Layer 10 of a small transformer language model trained on English Wikipedia (23 layers, counted from 0, width 128).
A neuron's activation on a vector x is GELU(weights . x + bias), where the dot is the dot product.
The model reads these tokens: "ated" " for" " an" " add" "iction" " was" " V" "l" "ad"

The vector x that enters this layer's MLP at each token. A number n stands for (n - 500) times 0.0063.
0 "ated": 512 435 446 766 488 491 493 568 520 537 584 682 477 581 449 449 278 531 494 447 451 519 525 355 448 601 558 542 387 547 495 421 489 508 636 512 417 479 514 493 521 449 575 498 618 480 587 542 462 308 558 517 333 504 470 490 597 363 506 565 579 519 528 397 885 369 591 570 604 412 602 591 464 371 397 531 467 372 510 171 387 500 552 549 622 516 487 486 476 551 478 441 468 554 520 513 493 397 555 423 526 420 462 614 525 438 544 512 636 475 390 530 481 515 257 409 457 500 497 484 811 530 456 417 481 535 514 425
1 " for": 469 544 595 776 435 413 436 530 384 546 431 469 567 449 511 475 274 477 558 281 477 548 465 464 450 566 536 536 393 437 533 417 566 417 658 621 415 642 450 581 469 515 420 472 542 482 600 529 561 391 515 473 522 474 485 476 535 458 510 600 602 558 583 402 936 419 505 471 620 587 567 735 523 431 566 508 462 520 548 528 572 484 521 535 591 492 555 406 463 554 462 366 515 436 484 507 450 492 368 543 436 499 417 642 553 480 529 528 547 467 342 487 499 460 218 495 541 447 520 524 766 495 495 512 448 433 512 416
2 " an": 575 557 545 686 477 365 491 563 375 461 477 495 594 465 579 478 270 361 552 434 524 554 514 543 513 503 508 563 287 493 538 531 469 474 530 417 420 407 506 409 560 505 413 536 546 542 654 605 526 480 481 532 492 573 488 490 496 515 343 586 473 539 462 469 898 475 623 392 524 753 592 562 501 451 345 510 576 564 454 334 634 587 498 652 482 493 484 384 555 460 500 442 514 502 539 557 391 521 361 603 285 417 490 607 588 334 572 566 558 472 352 525 631 576 460 368 464 503 438 440 728 556 458 468 540 464 505 499
3 " add": 736 503 441 503 467 516 506 525 477 598 408 629 730 490 540 679 296 352 515 465 478 507 466 589 409 348 510 586 388 473 461 544 372 278 602 525 543 577 500 305 526 431 551 347 504 577 636 633 663 475 606 509 570 524 393 426 561 454 510 511 518 508 572 617 807 375 644 544 491 548 686 533 517 444 479 388 500 449 637 297 407 461 522 476 531 530 508 437 526 574 353 405 519 392 553 505 321 571 399 489 450 462 509 521 600 505 516 560 437 452 399 501 379 395 307 579 610 541 511 351 724 563 432 425 564 459 733 443
4 "iction": 463 536 441 697 618 485 600 504 564 445 533 492 554 594 479 586 247 476 514 452 541 481 480 417 508 478 518 624 391 509 485 523 429 448 634 406 460 546 525 474 272 493 578 441 575 458 547 513 458 391 496 506 405 571 396 561 509 473 475 504 466 467 572 577 927 496 587 543 462 469 394 572 404 454 373 473 581 605 421 154 515 494 589 457 502 440 511 442 570 670 550 540 463 551 410 490 444 470 350 465 538 511 463 606 532 478 436 514 503 558 416 544 602 671 381 397 579 476 396 524 769 517 538 544 605 406 488 591
5 " was": 469 542 519 667 557 476 471 464 452 551 490 550 500 534 465 532 282 332 476 461 472 559 446 425 567 429 451 639 340 470 519 544 468 556 635 547 572 550 481 322 539 508 417 395 541 546 587 624 506 503 707 403 477 571 311 465 410 362 424 595 481 485 565 452 976 418 645 509 477 497 483 490 417 476 614 577 526 536 517 332 634 456 549 573 512 501 480 375 501 480 515 481 519 504 489 512 451 450 395 570 422 327 476 572 472 295 572 437 584 495 527 515 519 554 305 511 434 618 525 550 807 568 545 369 530 406 590 570
6 " V": 399 457 531 473 481 499 579 487 453 452 610 427 512 479 383 608 262 409 582 552 539 630 539 498 426 492 475 515 285 584 531 560 522 409 194 385 431 439 545 405 595 523 454 520 439 471 505 501 558 577 501 513 570 539 592 493 479 491 428 617 542 458 574 509 925 444 685 465 523 447 616 487 535 440 508 381 635 751 422 363 426 564 578 424 472 504 575 559 488 502 433 513 423 564 513 409 505 485 411 493 464 468 518 567 613 579 576 563 554 496 476 556 569 492 387 448 585 556 383 376 751 477 512 494 632 520 578 570
7 "l": 514 520 655 457 429 560 379 460 476 454 576 426 385 528 435 526 335 418 652 385 563 379 579 471 399 551 494 469 420 696 585 460 479 514 403 560 396 447 533 371 496 478 541 388 528 536 535 542 526 657 488 397 465 662 534 490 398 384 417 578 683 504 486 533 695 439 614 498 473 484 735 396 514 495 474 675 526 501 561 365 374 570 649 354 485 499 487 505 629 389 424 487 344 468 613 487 639 345 456 430 474 399 641 227 464 365 694 487 646 502 284 514 307 343 510 721 666 446 629 683 721 630 402 498 573 441 558 500
8 "ad": 620 472 685 495 473 449 455 616 484 428 475 528 484 503 344 597 297 395 577 450 476 452 588 313 516 431 448 394 416 644 404 574 356 588 477 494 511 461 528 413 311 533 477 433 499 514 556 524 560 587 531 488 409 477 558 522 503 530 506 451 634 481 610 501 849 308 681 560 365 459 662 491 517 435 385 564 618 490 585 124 488 535 563 427 682 496 479 506 533 553 364 537 376 402 482 493 694 283 427 499 639 407 510 455 457 325 636 442 581 460 428 472 501 584 454 665 513 464 577 587 734 608 476 616 644 346 640 556

Each question shows the input weights of one neuron of the MLP. A number n stands for (n - 500) times 0.0018.

n217 (bias -0.035): 594 525 509 469 571 464 599 668 445 624 473 527 325 546 489 289 489 613 531 351 491 474 551 571 419 591 448 434 598 505 667 515 421 487 474 469 529 353 350 577 539 521 545 598 371 520 677 530 414 402 524 522 419 311 631 476 637 440 510 439 465 480 541 377 445 511 372 353 446 415 492 753 606 478 508 523 456 387 425 410 500 582 431 628 466 521 481 430 492 434 390 489 427 522 520 523 449 580 395 671 457 597 450 619 552 461 505 513 563 487 462 628 459 627 685 578 383 542 517 457 482 568 710 414 525 724 663 295
On which three tokens does it fire most, strongest first? 0 "ated", 2 " an", 1 " for"

n311 (bias -0.081): 573 596 500 535 483 598 669 612 531 614 457 497 460 558 392 462 536 508 516 432 506 585 521 488 567 348 523 527 511 505 475 428 561 510 443 559 637 546 367 483 380 454 559 530 468 535 547 362 497 536 265 523 378 371 536 530 669 586 347 618 446 602 604 408 457 480 448 482 679 328 514 508 500 427 433 484 589 650 431 494 500 395 432 616 805 487 695 517 371 562 481 306 577 351 410 418 422 477 467 415 633 479 612 470 381 389 438 554 481 670 583 497 441 755 645 500 361 585 518 332 409 497 572 457 564 472 600 529
Its two highest activations, in order, are on tokens 8 "ad", 4 "iction"

n396 (bias -0.130): 538 527 486 303 490 346 457 569 503 717 424 526 503 481 413 334 602 401 470 709 647 490 400 609 562 429 430 364 757 420 575 525 382 572 415 531 578 417 497 497 679 578 503 587 577 563 604 472 777 344 553 455 327 570 426 426 451 441 463 647 443 467 694 379 376 612 451 401 559 597 486 431 391 342 724 371 563 437 461 507 573 513 310 514 565 584 587 312 457 179 522 472 456 654 411 731 478 594 504 541 588 462 366 550 551 497 369 635 806 677 645 512 575 493 513 388 252 518 414 403 481 320 625 522 512 264 551 504
On which token does it fire most? 5 " was"

n234 (bias -0.098): 697 596 556 366 421 317 597 653 509 515 437 426 497 461 411 560 642 470 398 497 552 546 723 452 413 344 425 476 506 485 388 352 647 518 400 434 555 503 653 500 624 605 509 421 564 526 429 561 593 606 544 409 635 399 449 333 621 382 534 703 647 540 576 493 422 529 432 570 348 375 639 447 475 446 544 310 491 479 688 456 372 515 557 467 600 418 561 659 454 340 709 647 407 568 470 408 670 559 634 455 613 625 536 624 434 622 345 555 337 539 543 535 346 397 431 596 599 537 668 547 365 655 439 222 609 486 409 471
On which token does it fire most? 7 "l"

n429 (bias -0.011): 510 508 565 504 461 469 570 529 594 464 509 487 455 524 461 541 487 487 554 474 466 573 475 606 466 490 630 460 598 440 423 507 488 525 404 645 545 583 513 488 491 550 439 515 487 470 551 486 518 581 326 546 522 521 470 511 494 440 445 496 485 608 559 387 515 623 515 632 610 476 562 475 459 580 494 522 511 474 653 547 436 530 467 593 456 526 474 479 523 471 577 447 468 546 558 576 462 474 463 513 435 539 444 616 537 435 542 439 470 556 579 473 465 540 446 465 415 378 502 387 498 451 446 366 511 520 278 361
On which token does it fire most? 1 " for"

n484 (bias -0.072): 491 460 557 382 283 509 373 545 521 561 510 556 349 602 545 545 596 632 551 537 622 291 515 712 426 457 586 472 638 563 593 681 337 545 390 620 613 470 521 583 653 436 636 516 608 488 476 474 401 469 503 533 358 550 547 558 533 350 482 388 369 562 406 440 339 708 386 609 587 423 641 402 518 497 643 425 326 497 427 571 446 492 385 348 418 362 525 656 595 412 407 654 485 430 726 524 505 554 476 432 475 503 574 558 619 593 429 426 509 599 531 551 385 381 568 503 634 492 604 561 429 571 588 575 427 394 420 516
On which token does it fire most? 7 "l"

n307 (bias -0.050): 493 298 350 480 480 474 403 350 408 773 366 526 354 503 658 251 505 572 492 467 475 391 422 496 434 437 368 468 591 522 551 620 527 488 649 449 527 490 476 510 522 622 530 564 465 684 494 458 624 214 477 409 323 410 548 620 456 529 455 381 636 446 405 335 413 397 439 269 723 480 588 558 532 513 530 608 564 511 481 526 373 434 507 640 520 642 443 558 532 434 428 273 340 490 563 747 515 606 340 593 481 647 663 552 604 417 532 612 666 594 513 671 580 652 559 346 340 641 364 488 494 468 706 607 482 452 664 360
On which token does it fire most? 0 "ated"

n588 (bias -0.022): 521 500 450 555 540 490 554 460 509 538 435 498 577 483 588 508 482 583 467 474 511 572 498 422 373 567 354 357 492 498 595 493 513 452 596 420 627 561 470 546 522 624 502 530 596 444 426 384 436 442 442 424 466 382 472 652 553 503 484 433 459 629 571 480 481 448 358 644 383 691 490 437 518 454 523 457 526 645 515 533 404 600 328 413 299 608 525 535 473 570 378 400 422 670 476 489 330 566 505 435 616 727 519 473 449 508 539 481 624 586 578 476 459 656 563 334 474 527 348 469 502 537 696 300 505 474 407 409
On which token does it fire most, and how strongly? 4 "iction", at about 0.49

n403 (bias -0.052): 526 642 480 394 520 569 579 652 598 480 555 487 545 461 613 506 529 508 522 567 506 445 542 488 503 544 485 481 537 542 533 581 614 474 378 353 635 480 644 580 440 581 752 518 468 517 573 422 523 478 557 592 301 397 635 391 477 512 565 584 368 640 431 415 429 573 433 446 549 302 443 576 444 486 533 414 565 364 516 451 602 553 561 251 565 388 521 686 573 380 511 306 455 591 362 480 638 434 535 356 476 477 505 529 575 399 461 426 524 670 522 551 386 568 626 540 441 315 577 469 516 434 609 671 505 444 327 468
On which token does it fire most? 8 "ad"

n637 (bias 0.028): 533 489 592 500 533 525 581 473 534 541 481 427 497 482 493 527 464 479 468 495 446 548 539 495 516 543 432 433 490 565 517 512 482 510 483 490 526 402 559 467 552 585 510 388 506 365 449 585 483 473 489 556 468 441 496 561 561 420 439 500 448 501 536 566 527 604 390 559 560 493 498 520 465 468 503 530 427 426 452 563 485 473 440 416 472 502 503 516 410 515 461 511 471 641 574 596 488 447 443 515 485 493 526 478 486 521 452 445 477 421 517 501 581 534 483 474 548 446 505 435 508 564 707 414 497 491 483 578
On which three tokens does it fire most, strongest first? 6 " V", 4 "iction", 5 " was"

n241 (bias -0.047): 464 511 580 491 441 363 687 672 526 584 497 264 445 377 518 386 537 394 417 460 466 681 524 441 358 474 469 404 497 435 497 500 550 542 442 408 602 544 526 568 650 514 495 602 478 728 487 477 521 525 399 380 514 403 488 511 509 478 404 600 400 595 469 522 473 477 497 553 438 633 556 466 577 608 717 326 484 440 556 435 350 473 356 577 625 530 566 520 361 491 451 459 488 611 806 527 579 545 521 530 500 753 538 567 515 722 535 325 578 546 525 529 588 573 576 489 226 464 363 418 508 402 527 404 469 465 363 428
On which token does it fire most? 6 " V"

n57 (bias -0.109): 443 549 418 396 506 445 468 517 497 559 445 547 488 614 564 356 534 468 426 583 443 528 539 774 410 524 522 432 550 602 461 598 535 865 454 506 500 500 547 597 650 464 450 477 415 399 463 528 538 500 623 333 373 467 536 480 310 483 436 565 519 522 585 437 332 482 494 477 405 449 519 712 529 512 585 549 437 442 432 506 417 593 343 503 428 494 682 272 417 208 500 500 565 643 652 637 469 510 452 480 441 436 697 730 440 414 557 430 540 625 575 557 497 593 606 587 448 446 587 299 549 339 471 381 733 302 497 584
On which token does it fire most, and how strongly? 5 " was", at about 0.21

n32 (bias -0.081): 608 425 454 503 478 456 431 486 460 489 350 520 455 536 583 244 581 613 385 610 471 377 500 587 552 461 511 420 518 480 384 440 537 698 613 491 390 592 646 544 616 630 468 365 514 632 489 516 568 318 430 412 599 312 406 449 402 315 398 613 541 355 527 451 475 449 393 541 596 494 473 695 562 364 402 525 378 385 364 629 352 560 447 595 488 503 537 602 439 266 636 390 554 455 497 642 475 633 440 388 313 580 669 491 468 662 608 620 542 619 628 412 566 602 494 441 506 712 481 470 492 477 582 458 602 414 469 510
On which token does it fire most? 1 " for"

n606 (bias -0.091): 670 442 330 531 362 400 686 396 467 522 497 344 356 480 503 398 595 558 395 470 699 503 569 572 458 521 508 392 469 613 539 639 575 525 435 443 700 484 599 473 735 591 367 484 497 365 483 486 570 509 384 503 540 410 469 503 692 497 385 777 503 486 585 563 509 512 447 567 513 308 568 512 278 446 573 562 195 635 535 494 434 506 532 503 515 410 623 593 397 439 572 447 534 605 484 453 626 522 596 414 550 500 431 461 407 638 374 630 643 410 568 463 490 616 395 367 423 543 687 531 445 570 577 346 494 229 456 389
On which token does it fire most, and how strongly? 6 " V", at about 0.39

n167 (bias -0.111): 473 426 507 397 197 420 537 461 488 613 515 491 451 425 637 605 600 672 394 406 373 410 582 723 518 587 556 363 474 390 500 476 483 673 495 611 463 556 567 564 693 647 541 500 738 600 633 479 577 306 532 364 347 299 497 426 530 279 631 425 507 480 676 381 357 513 372 506 544 587 451 579 525 433 465 515 530 307 726 592 473 537 432 387 592 676 664 462 497 398 515 324 569 687 555 651 565 527 537 442 431 617 347 711 540 539 517 426 546 371 588 389 476 525 500 531 438 448 565 566 488 349 766 385 558 453 337 349
Its two highest activations, in order, are on tokens 1 " for", 0 "ated"

n571 (bias -0.070): 590 493 344 363 510 533 676 330 494 521 358 500 587 481 503 479 599 643 500 597 591 268 455 460 280 343 355 635 514 519 259 476 438 497 625 462 438 524 482 690 569 448 637 511 474 528 447 709 591 319 582 479 443 445 315 522 593 282 570 516 398 353 560 529 408 621 458 595 538 358 551 585 485 590 543 537 475 448 614 563 569 187 329 407 588 433 494 530 351 363 656 335 409 711 571 351 638 607 556 516 539 334 570 553 431 591 340 637 442 408 654 658 423 457 483 620 483 595 567 565 475 589 277 406 512 452 596 298
On which token does it fire most? 3 " add"

n295 (bias -0.042): 525 516 583 448 401 524 559 433 526 517 478 570 347 478 674 285 457 619 573 492 433 395 525 667 571 431 556 426 568 465 500 568 393 589 569 422 558 382 464 535 468 658 573 520 589 415 592 403 589 421 654 419 314 488 505 536 428 358 517 536 531 430 656 541 417 554 492 402 564 417 598 701 542 617 529 450 470 544 536 466 505 551 419 467 405 571 615 453 389 354 373 330 568 419 554 492 505 558 472 535 384 589 586 728 524 503 533 500 707 637 461 557 598 539 653 538 430 434 599 307 543 355 438 529 546 583 462 561
On which token does it fire most? 2 " an"

n170 (bias 0.002): 588 500 537 468 427 602 562 597 579 446 426 476 422 543 507 406 467 472 493 479 450 504 468 471 450 515 508 580 517 550 467 599 442 479 593 444 575 494 468 506 409 644 456 421 476 522 465 456 491 656 482 407 521 641 493 536 437 582 464 575 467 519 631 527 447 429 484 440 279 494 442 443 509 519 490 440 483 604 567 539 541 538 522 496 443 598 580 561 662 577 452 423 517 381 549 361 431 403 480 518 395 641 544 509 435 574 600 536 457 546 520 452 436 549 488 532 536 578 593 459 532 392 471 536 570 305 458 440
On which token does it fire most, and how strongly? 8 "ad", at about 1.1

n261 (bias -0.029): 407 621 412 537 439 505 532 564 602 460 505 418 459 471 487 527 477 544 508 587 497 476 574 492 502 523 551 305 482 529 422 523 474 640 542 452 663 495 409 520 497 450 418 666 623 458 524 470 473 308 543 555 497 497 474 640 667 520 479 470 584 486 589 321 517 559 363 420 516 418 550 628 395 549 472 445 445 751 303 492 437 537 435 423 419 537 557 505 283 484 571 463 464 422 269 660 401 609 381 553 532 479 502 543 463 417 604 420 410 385 525 388 600 681 574 590 466 530 486 452 478 395 668 536 451 494 478 471
Its two highest activations, in order, are on tokens 4 "iction", 1 " for"

n455 (bias -0.072): 487 408 436 497 541 552 497 557 633 626 668 557 556 246 524 569 628 475 334 529 304 497 409 472 413 634 462 374 500 419 519 628 688 567 584 425 587 477 429 536 667 491 634 500 663 743 476 562 418 220 545 304 424 418 572 653 544 553 485 465 593 497 558 258 417 615 487 539 571 632 560 468 437 419 659 335 539 583 522 487 537 537 391 520 337 456 500 603 678 404 503 302 368 583 386 354 434 537 555 374 484 626 398 752 441 602 465 399 450 431 513 567 490 375 390 199 582 474 410 400 494 537 465 302 636 369 441 549
On which token does it fire most? 0 "ated"

n355 (bias -0.090): 430 683 379 494 388 671 609 465 586 517 679 442 437 378 621 423 513 490 469 541 544 435 518 615 649 467 463 427 447 472 529 520 525 543 426 582 563 447 468 454 603 545 707 526 479 250 459 601 594 511 521 451 390 331 528 609 393 376 502 574 532 424 551 571 431 358 479 535 486 424 364 527 325 449 484 734 530 621 370 554 449 601 432 416 638 339 450 529 550 326 603 455 470 470 471 472 630 607 486 413 495 421 513 532 388 467 486 460 467 469 596 644 454 607 645 567 640 493 604 397 418 495 512 556 566 400 503 453
On which token does it fire most, and how strongly? 7 "l", at about 0.3

n630 (bias -0.042): 600 357 483 517 472 380 432 555 372 342 561 523 405 568 508 469 549 533 476 597 585 614 618 390 532 508 398 484 462 413 453 412 414 614 490 285 636 459 527 559 468 396 332 567 503 497 450 622 660 468 537 462 579 412 491 559 583 401 410 445 455 360 545 500 490 411 349 540 405 558 593 471 577 642 545 460 448 589 362 535 442 521 407 336 719 554 567 545 435 494 400 494 407 478 628 679 411 597 713 588 518 533 490 543 380 668 619 409 447 449 600 408 358 576 521 584 495 557 403 500 492 610 565 413 485 482 585 666
On which token does it fire most, and how strongly? 8 "ad", at about 0.53

n128 (bias -0.102): 712 356 471 237 358 484 477 514 497 569 565 388 252 555 636 363 512 458 565 428 446 319 431 662 597 528 469 368 719 553 567 480 327 610 543 643 705 305 429 444 571 542 579 557 626 494 471 508 627 494 329 355 277 527 508 616 648 337 514 415 408 405 584 347 456 578 446 385 607 523 637 491 473 733 708 640 674 514 506 552 424 655 376 436 471 557 524 442 473 444 610 455 402 570 540 494 509 558 457 462 383 581 302 477 536 343 624 548 606 521 552 422 319 506 540 536 541 483 569 442 450 506 586 631 489 517 512 329
On which token does it fire most, and how strongly? 7 "l", at about 1.7

n584 (bias -0.043): 525 594 533 378 447 468 426 655 607 431 466 370 505 500 573 395 489 528 472 522 588 405 445 622 589 322 405 484 530 492 511 525 528 612 440 483 590 428 578 516 418 416 613 529 487 653 530 517 587 367 439 567 565 479 534 569 305 626 515 550 483 563 618 283 487 546 417 488 682 394 516 516 465 503 398 440 678 599 707 652 485 425 475 442 516 534 510 648 560 418 497 356 366 377 366 385 582 508 571 437 664 645 421 466 556 324 438 566 420 557 511 650 440 521 620 418 402 371 463 445 523 405 509 596 527 386 546 678
On which token does it fire most? 8 "ad"

n85 (bias -0.075): 511 462 475 452 452 500 417 606 502 415 424 550 527 365 573 303 487 461 555 620 612 376 364 653 679 470 365 437 517 461 383 557 550 658 576 452 475 422 666 549 456 634 532 582 490 567 454 458 511 476 399 481 508 476 306 630 581 547 569 363 360 471 554 323 482 443 505 407 548 520 555 593 569 476 468 487 525 572 518 572 638 407 531 396 458 565 550 647 537 483 508 397 497 403 405 438 595 328 603 482 497 571 562 506 612 363 339 599 607 674 471 525 463 599 594 296 440 408 537 497 485 570 566 565 660 455 401 575
On which token does it fire most? 2 " an"